Layer 8 of a small transformer language model trained on English Wikipedia (12 layers, counted from 0, width 64).
A neuron's activation on a vector x is SiLU(gate . x) times (in . x), where the dot is the dot product.

Input weights of the MLP neurons that the questions are about. A number n stands for (n - 500) times 0.00099.
n11 gate: 499 258 444 512 471 506 408 608 336 593 623 727 383 548 529 175 416 389 596 480 597 472 487 628 644 325 540 503 452 565 569 479 546 606 314 234 215 606 439 443 468 432 224 250 518 478 514 469 715 426 410 696 355 512 672 347 511 517 563 806 533 479 487 309
n28 gate: 575 676 453 512 532 599 434 305 723 327 542 469 535 466 445 310 476 345 303 323 596 403 478 655 620 401 330 258 163 414 376 789 221 652 258 526 732 612 615 489 456 516 579 403 569 567 320 641 659 483 267 799 608 489 297 465 466 717 406 499 666 699 497 327
n30 gate: 486 438 337 503 512 655 474 498 482 669 538 534 517 481 195 522 577 471 177 417 623 383 646 353 368 390 606 357 532 553 302 319 399 302 513 499 246 424 567 378 284 454 339 503 179 368 410 624 488 617 663 463 582 451 357 511 449 752 793 329 667 847 731 518
n59 gate: 363 742 563 739 422 510 629 629 341 435 709 494 456 223 585 287 270 455 310 364 670 566 599 651 430 712 437 563 590 193 785 535 391 312 407 618 256 692 517 524 460 509 530 492 433 466 629 269 587 711 764 220 626 697 612 686 407 492 603 571 367 521 632 494
n74 gate: 830 441 360 277 393 350 508 626 423 373 604 399 280 488 408 437 415 372 839 589 520 602 426 539 563 484 461 640 477 321 637 640 685 742 224 431 460 597 394 530 440 693 492 508 572 316 588 599 302 664 453 511 547 499 694 485 419 598 196 662 494 561 616 316
n116 gate: 161 628 523 555 563 902 813 328 571 606 545 597 689 361 489 447 625 542 389 536 608 508 793 196 362 585 559 768 493 404 697 372 362 465 531 355 725 603 202 663 637 673 558 513 424 273 574 601 309 386 569 533 607 413 381 578 456 574 679 532 473 513 365 703
n123 gate: 688 376 412 548 685 524 601 595 262 555 428 506 470 293 590 182 665 612 647 494 508 470 588 430 348 328 436 262 602 324 546 795 437 609 611 573 703 479 459 369 529 719 663 514 346 379 512 732 461 320 435 461 501 525 644 555 585 659 352 563 453 334 433 748
n128 gate: 559 483 500 641 644 579 712 620 318 652 353 415 448 434 646 347 581 738 615 604 880 413 515 826 525 386 541 550 582 462 651 365 259 524 376 536 267 429 362 688 619 607 737 589 436 538 744 452 497 312 413 450 636 542 368 687 666 588 534 285 421 367 453 514
n130 gate: 359 353 557 506 544 718 636 325 613 547 556 431 110 643 539 419 409 547 349 664 481 553 512 259 263 391 698 509 566 532 453 733 565 607 586 739 518 554 447 784 595 708 584 480 664 511 517 635 544 196 540 700 423 328 433 490 607 556 461 504 698 397 183 352
n136 gate: 614 310 440 378 372 852 379 675 687 367 358 570 443 775 484 354 617 357 338 686 607 601 425 336 486 545 533 698 393 504 341 816 526 608 511 348 585 447 786 465 294 425 608 220 486 494 429 465 668 668 410 445 614 468 416 442 788 342 778 464 550 364 504 519
n162 gate: 405 419 691 481 776 544 537 268 537 698 422 562 310 529 639 458 518 568 513 596 557 590 452 338 471 550 490 534 689 465 507 550 423 413 794 485 852 464 656 474 517 593 722 326 384 306 719 625 388 470 534 697 408 586 487 519 395 701 606 353 472 486 409 604
n11 in: 571 354 363 474 558 337 700 738 466 556 426 517 656 541 592 818 756 303 590 704 556 698 424 562 579 703 647 312 619 432 494 611 194 220 525 408 413 474 410 590 463 378 547 441 508 690 497 367 513 422 245 497 406 349 413 488 541 431 529 665 433 552 461 516
n28 in: 570 605 613 596 620 532 371 555 468 611 277 713 475 381 409 602 519 575 494 468 374 324 401 511 338 353 645 259 340 693 459 352 421 314 559 431 337 663 214 519 24 392 565 392 597 514 515 218 444 554 446 403 509 530 323 875 504 549 740 619 478 535 428 418
n30 in: 331 516 310 577 364 639 564 418 369 625 500 616 660 688 753 351 429 541 279 433 233 232 398 288 465 691 359 586 449 586 479 599 426 665 633 247 530 693 529 457 144 333 643 649 332 599 581 88 561 461 269 651 433 494 698 653 471 828 461 384 683 543 565 537
n59 in: 502 733 611 386 523 491 740 572 379 619 569 459 252 525 553 572 573 556 678 398 502 307 451 417 483 552 542 471 483 366 340 515 410 553 429 754 291 606 285 480 331 125 526 317 330 221 366 427 367 423 350 389 454 452 538 138 583 490 460 516 496 856 305 701
n74 in: 547 343 612 402 671 454 612 746 376 461 461 212 507 290 477 484 588 441 700 792 441 586 434 347 536 298 319 642 572 152 499 624 588 730 620 733 443 594 564 432 521 622 452 513 480 661 851 633 537 507 616 512 731 574 444 285 641 522 406 339 565 637 562 476
n116 in: 713 750 423 334 651 430 326 469 501 689 538 553 611 684 564 561 249 568 687 741 367 280 416 507 505 311 702 480 386 473 559 447 571 355 837 501 333 450 527 742 607 673 584 395 301 510 795 220 332 166 373 213 472 456 475 540 744 508 539 352 732 487 264 500
n123 in: 392 613 352 741 547 698 639 581 484 556 394 627 606 595 750 629 396 315 547 402 513 587 500 448 416 398 581 578 697 601 632 495 530 428 507 485 756 606 627 313 398 576 663 515 348 282 342 767 451 701 190 475 464 605 498 318 693 633 549 612 448 508 551 563
n128 in: 656 388 490 605 558 504 654 464 514 592 314 483 312 670 458 357 559 713 347 477 671 626 306 688 613 418 572 470 611 475 451 686 292 747 366 780 589 654 265 686 521 371 521 549 589 615 301 653 595 541 449 827 688 898 344 828 615 355 476 562 459 475 427 528
n130 in: 610 422 499 575 350 739 560 378 311 571 392 474 805 406 123 502 708 477 509 590 777 597 696 234 353 403 323 617 345 521 415 420 609 616 249 613 507 624 486 413 532 361 446 638 271 695 439 535 512 506 424 446 609 500 660 521 363 448 672 559 271 619 434 332
n136 in: 505 355 703 403 568 383 504 848 519 449 359 581 539 528 317 422 506 374 284 652 368 370 663 439 418 329 512 439 454 575 692 634 441 458 399 449 661 490 575 463 554 695 427 633 474 89 632 756 378 542 259 270 454 661 525 562 592 639 493 438 476 267 283 677
n162 in: 510 876 510 309 386 440 668 77 425 306 481 330 539 555 614 348 532 342 387 307 541 479 565 451 502 286 746 389 470 338 515 496 657 372 472 494 569 656 256 406 499 564 491 622 665 438 525 684 519 468 385 678 508 352 235 442 569 228 423 520 96 469 411 483

Each question shows a token from some text and the vector x that enters the MLP there. A number n stands for (n - 500) times 0.014.

"to ": 461 634 452 340 558 572 491 378 505 503 473 498 363 362 546 462 453 362 521 670 416 325 448 687 525 446 452 552 363 517 534 567 451 617 451 656 796 311 577 400 470 478 408 421 454 534 377 344 484 433 571 503 623 570 487 518 431 461 706 532 421 450 504 662
Which two neurons fire most, strongest first? n11, n28

"N": 493 374 443 536 520 512 518 510 572 433 753 464 450 495 525 480 667 366 488 425 535 656 522 742 590 521 402 519 487 458 488 537 287 464 241 661 647 482 118 771 443 542 425 530 471 539 408 514 660 431 539 541 467 454 393 505 528 419 586 541 440 610 520 435
The neuron with the highest activation: n128

"el ": 549 503 511 446 381 452 562 364 491 348 516 471 604 376 695 372 486 399 384 476 499 360 489 576 381 575 322 478 524 480 505 341 467 399 632 517 876 403 622 529 390 406 461 467 437 589 371 475 479 476 515 449 459 504 661 419 600 581 429 550 571 532 453 516
The neuron with the highest activation: n123

"that ": 542 660 621 420 369 456 627 503 500 443 584 455 521 498 529 484 509 300 305 626 325 373 390 565 505 421 481 566 409 539 510 507 520 478 448 610 762 462 610 684 365 369 501 468 509 185 562 441 476 647 524 390 520 471 470 496 394 374 582 599 540 572 344 448
Which two neurons fire most, strongest first? n136, n59

"almost ": 663 512 514 584 554 470 609 574 412 477 284 400 424 378 403 552 532 409 598 329 283 361 343 458 474 439 479 372 338 483 552 593 547 454 533 518 683 344 549 560 399 402 541 420 596 456 358 530 409 448 721 482 471 480 249 547 614 723 475 511 540 416 490 657
The neuron with the highest activation: n28

"in ": 524 541 648 381 628 470 517 456 530 519 503 509 487 527 482 493 457 460 440 782 365 307 586 645 511 430 652 573 427 437 456 475 334 668 483 575 824 437 414 475 380 357 456 444 396 543 387 613 490 528 676 512 510 525 482 397 423 489 545 589 424 569 522 692
The three highest activations, in order: n162, n136, n11

"ri": 474 512 428 406 298 499 520 445 501 548 649 486 408 382 592 539 500 429 414 460 458 524 405 450 406 512 408 566 690 407 443 430 414 553 283 499 607 272 489 384 404 689 475 330 642 725 428 513 705 370 642 497 510 193 510 600 621 441 575 669 549 459 448 361
The most active neuron and its activation: n11, at about 0.9

"up": 641 417 515 454 680 569 554 484 314 661 353 496 658 644 533 564 673 480 421 445 603 379 514 426 431 485 550 474 440 452 696 493 644 429 689 519 489 417 514 432 388 462 485 254 447 523 267 471 552 535 726 506 397 346 417 490 461 543 642 545 450 648 292 399
The neuron with the highest activation: n116

"sign": 634 387 523 446 328 437 551 455 345 609 597 560 644 435 427 451 602 576 616 335 516 461 433 473 511 594 348 514 687 442 473 475 653 457 473 672 501 504 453 424 453 513 477 663 590 519 469 320 504 445 789 503 455 189 372 388 372 555 555 565 367 452 378 297
The neuron with the highest activation: n128

"It ": 491 482 768 319 383 392 514 579 486 448 487 487 611 601 517 632 509 400 265 442 554 470 555 663 382 497 363 522 549 404 549 491 301 369 444 599 734 360 591 593 302 519 583 299 630 382 469 527 438 485 441 514 516 659 505 336 568 564 491 510 499 506 390 403
The neuron with the highest activation: n136

"==": 501 563 453 252 506 498 395 596 616 475 648 543 599 514 498 492 564 390 529 357 386 356 534 561 295 551 523 584 368 275 529 458 754 612 462 652 601 562 701 571 335 420 385 458 579 517 564 487 340 587 538 399 387 686 563 656 501 485 444 623 393 521 463 589
Which two neurons fire most, strongest first? n59, n74

"of ": 522 543 485 474 660 549 620 453 529 519 609 625 473 507 620 479 425 442 505 760 460 236 492 673 401 361 625 608 455 440 502 513 299 619 478 704 657 539 402 516 532 626 351 578 310 623 484 594 388 311 552 448 602 461 427 504 408 381 548 411 444 630 621 558
The most active neuron and its activation: n116, at about 8.7

"until ": 684 658 598 329 410 510 613 499 474 565 372 389 523 415 420 547 518 399 529 577 286 357 448 648 528 452 629 575 451 430 345 552 429 577 427 608 720 385 634 520 388 258 457 431 550 434 494 463 528 635 535 426 554 613 503 366 396 531 532 643 435 639 348 468
The three highest activations, in order: n28, n74, n136

"== ": 515 577 529 213 446 442 475 533 664 455 585 590 645 613 492 470 551 403 441 389 408 356 566 526 414 560 516 554 325 325 610 481 594 688 394 678 615 579 714 488 322 428 510 448 561 530 530 530 333 624 573 324 393 641 446 577 560 464 442 645 444 403 429 497
The most active neuron and its activation: n136, at about 5.9

"ed": 606 503 487 597 510 300 359 477 449 635 321 549 630 405 660 634 508 594 437 520 538 548 486 326 438 558 442 362 350 457 484 447 697 500 529 624 504 325 430 484 379 403 355 645 493 537 487 318 548 317 539 498 315 313 394 375 409 485 438 619 435 649 289 433
The three highest activations, in order: n128, n123, n136

"This ": 491 492 730 393 388 374 528 477 431 394 492 519 561 536 570 602 569 448 321 481 473 496 432 622 443 490 262 539 510 453 613 497 385 402 346 562 815 411 661 627 404 467 625 416 572 303 386 455 412 595 469 476 474 664 517 470 596 505 606 612 478 565 404 473
Which two neurons fire most, strongest first? n136, n59

"for ": 601 565 557 397 604 541 522 502 510 429 500 517 523 374 530 378 498 319 466 697 372 344 392 627 527 437 599 651 366 456 435 458 492 529 470 582 876 427 505 456 445 443 473 455 478 587 347 431 425 499 630 500 573 476 487 426 493 481 611 546 503 518 458 690
The neuron with the highest activation: n136

"in": 527 374 395 362 512 555 508 529 402 489 598 501 461 189 393 429 600 455 424 424 510 582 505 457 378 668 179 485 416 566 504 814 459 601 518 606 565 447 485 660 523 583 486 297 539 585 376 431 388 470 445 574 521 293 452 513 507 345 412 429 463 360 409 392
The neuron with the highest activation: n130

"known": 626 559 577 624 560 576 408 368 485 499 379 449 588 446 547 410 472 452 434 555 472 573 488 526 585 595 422 314 460 470 517 507 723 361 655 545 457 437 573 459 330 380 370 590 467 499 449 192 563 294 621 566 309 336 486 414 340 614 412 591 429 748 485 313
The three highest activations, in order: n30, n28, n136

"ion": 480 433 530 416 416 344 372 349 482 544 545 446 586 342 490 628 512 585 317 522 468 713 460 385 531 531 224 382 565 506 530 462 649 518 562 713 570 387 463 588 388 494 381 565 562 485 347 367 504 203 550 519 368 302 661 432 373 489 487 498 360 395 498 408
Which two neurons fire most, strongest first? n130, n123

"ly ": 498 472 449 580 603 469 419 596 414 450 346 338 542 313 580 410 553 461 472 465 343 361 321 570 483 489 449 409 366 511 547 467 503 482 500 491 719 384 682 651 420 360 528 404 524 558 343 572 344 492 687 363 570 312 346 477 606 712 512 442 347 534 436 594
The neuron with the highest activation: n28

"PS": 647 379 662 568 547 471 362 354 530 417 529 456 487 478 559 512 618 581 567 407 374 501 584 375 707 621 481 494 602 447 489 413 305 251 375 610 670 450 472 492 494 351 486 598 517 483 433 584 537 248 455 397 458 521 673 553 459 469 410 785 616 513 607 356
The neuron with the highest activation: n116

"hard": 646 424 612 578 555 393 401 433 380 576 546 465 556 482 575 443 684 564 385 401 551 356 394 527 512 440 474 443 467 380 443 514 745 511 544 510 523 462 534 586 300 549 453 482 223 692 408 259 465 399 498 535 514 284 267 441 552 590 661 622 411 590 512 274
The three highest activations, in order: n30, n28, n11

"ees ": 582 473 461 584 443 448 633 595 467 404 375 528 556 516 600 598 485 368 503 509 471 330 488 479 549 462 296 520 418 476 417 494 599 211 473 636 730 419 828 551 534 345 429 391 599 328 404 445 467 485 576 452 510 442 656 492 557 616 463 199 507 610 551 573
The neuron with the highest activation: n136

"b": 652 490 548 305 382 543 562 406 353 464 483 417 437 591 526 397 651 437 604 382 562 402 453 432 419 531 366 509 462 437 427 564 411 549 491 514 547 256 356 706 314 576 446 727 616 742 481 489 495 292 657 427 428 339 413 542 625 645 452 456 322 432 427 439
The neuron with the highest activation: n130

"over": 606 472 628 426 671 412 598 548 327 619 390 564 604 476 520 574 645 521 574 520 488 364 517 481 499 489 447 422 395 440 599 632 711 383 639 531 571 398 517 427 329 723 405 377 396 487 264 442 294 450 614 579 401 351 274 542 566 500 476 489 393 648 350 424
The neuron with the highest activation: n162

"ot": 514 443 384 656 578 575 380 445 394 491 585 452 625 586 647 529 547 486 391 477 506 673 417 600 380 616 472 500 515 383 387 518 427 649 559 501 645 437 497 508 533 481 507 447 473 585 587 453 550 196 474 559 492 100 823 387 483 558 494 636 585 477 543 289
Which two neurons fire most, strongest first? n11, n130

"Memb": 600 624 475 612 492 491 615 405 280 511 502 536 679 631 491 439 595 582 443 528 312 502 502 411 526 603 388 491 447 350 413 487 715 513 404 692 438 587 563 604 452 379 403 639 609 559 524 314 691 395 497 676 537 524 512 426 567 471 278 570 445 392 410 306
The three highest activations, in order: n130, n136, n123

"\n\n": 533 733 530 353 330 498 428 513 637 564 665 501 554 480 400 348 576 489 505 616 407 529 422 525 505 423 566 725 349 371 562 441 507 469 462 643 684 331 714 598 314 395 465 418 494 392 520 407 483 450 498 438 461 605 546 611 514 451 325 574 496 445 477 511
The most active neuron and its activation: n136, at about 1.9

"-": 547 417 391 425 501 461 472 559 415 444 553 452 495 456 689 460 596 388 425 630 564 386 325 498 581 513 486 426 554 507 663 410 617 398 500 447 730 358 661 669 389 532 582 423 524 555 348 513 417 354 677 532 630 363 435 415 613 650 562 547 204 623 422 567
Which two neurons fire most, strongest first? n162, n123

"ation ": 564 498 519 466 316 377 550 463 555 430 530 458 512 472 702 608 532 454 373 452 546 412 430 573 503 564 281 418 592 571 372 421 399 321 511 608 781 444 730 639 494 407 452 473 607 410 355 482 589 607 634 429 568 431 569 381 474 634 594 352 379 624 428 486
The most active neuron and its activation: n116, at about 0.7

"SM": 687 357 636 450 663 471 369 363 558 488 473 476 531 683 761 445 604 512 505 539 311 499 506 529 646 562 544 460 470 484 631 492 327 385 414 589 625 466 235 474 519 308 444 686 429 479 373 523 627 335 544 416 402 499 732 612 482 452 435 606 582 607 594 470
The most active neuron and its activation: n11, at about 0.75

".": 538 483 519 410 382 434 354 516 447 503 526 461 598 356 585 539 529 505 599 449 478 370 608 437 462 332 534 523 464 290 356 433 727 471 465 601 631 380 428 347 392 630 413 477 590 448 539 602 505 224 585 393 535 525 502 600 325 385 223 521 661 622 411 564
The neuron with the highest activation: n74

"system": 648 417 617 469 467 419 459 269 648 436 405 477 574 433 619 564 690 550 182 475 349 589 435 411 670 625 435 508 564 435 506 490 617 384 494 596 557 503 549 548 509 370 416 548 588 484 358 278 421 353 697 508 410 317 500 574 367 468 493 609 588 559 614 361
The most active neuron and its activation: n136, at about 0.93

"tions": 561 467 575 490 416 354 282 445 503 655 503 492 594 467 475 701 576 586 330 511 446 594 472 363 563 466 405 394 474 512 549 427 657 330 622 564 572 425 525 492 440 461 378 526 538 464 236 356 591 252 716 534 332 298 713 537 382 477 435 429 459 606 497 328
The three highest activations, in order: n123, n74, n136

"af": 491 446 425 511 556 458 390 457 378 539 672 495 486 559 448 436 458 474 409 550 621 570 399 353 516 536 393 529 629 433 611 439 445 490 633 512 601 310 407 483 446 640 436 493 646 435 385 357 483 330 622 699 482 80 733 397 540 679 508 533 490 442 384 382
The neuron with the highest activation: n128

"las": 621 395 592 536 509 296 351 421 414 544 509 551 575 584 596 432 498 610 402 535 363 626 567 454 306 374 418 429 498 370 421 405 392 334 435 541 474 573 505 378 493 521 420 505 441 658 391 351 547 214 539 503 356 129 640 445 535 399 430 576 658 496 532 537
The neuron with the highest activation: n11

"'": 495 524 385 483 457 591 380 475 373 595 620 553 422 473 491 393 573 648 370 449 626 271 617 438 495 430 329 464 445 467 594 550 643 347 617 525 530 500 445 615 391 620 381 489 562 374 550 422 301 298 770 524 510 393 501 608 225 325 507 553 469 611 465 494
The neuron with the highest activation: n116

"mil": 416 580 657 424 584 524 568 279 506 644 482 634 429 443 512 585 522 355 596 445 476 472 551 487 582 477 312 381 503 284 375 429 460 628 482 528 583 432 432 549 560 738 402 469 605 517 494 653 299 493 636 625 487 327 385 310 566 478 407 664 627 351 404 343
The neuron with the highest activation: n162

"ally": 586 471 488 544 476 392 326 469 469 521 410 523 458 376 505 629 581 587 380 610 479 606 470 332 543 447 367 364 364 471 534 566 567 295 646 567 682 422 537 507 294 465 336 645 546 453 328 367 491 316 526 518 398 367 617 543 274 579 447 549 537 654 434 477
The three highest activations, in order: n30, n28, n74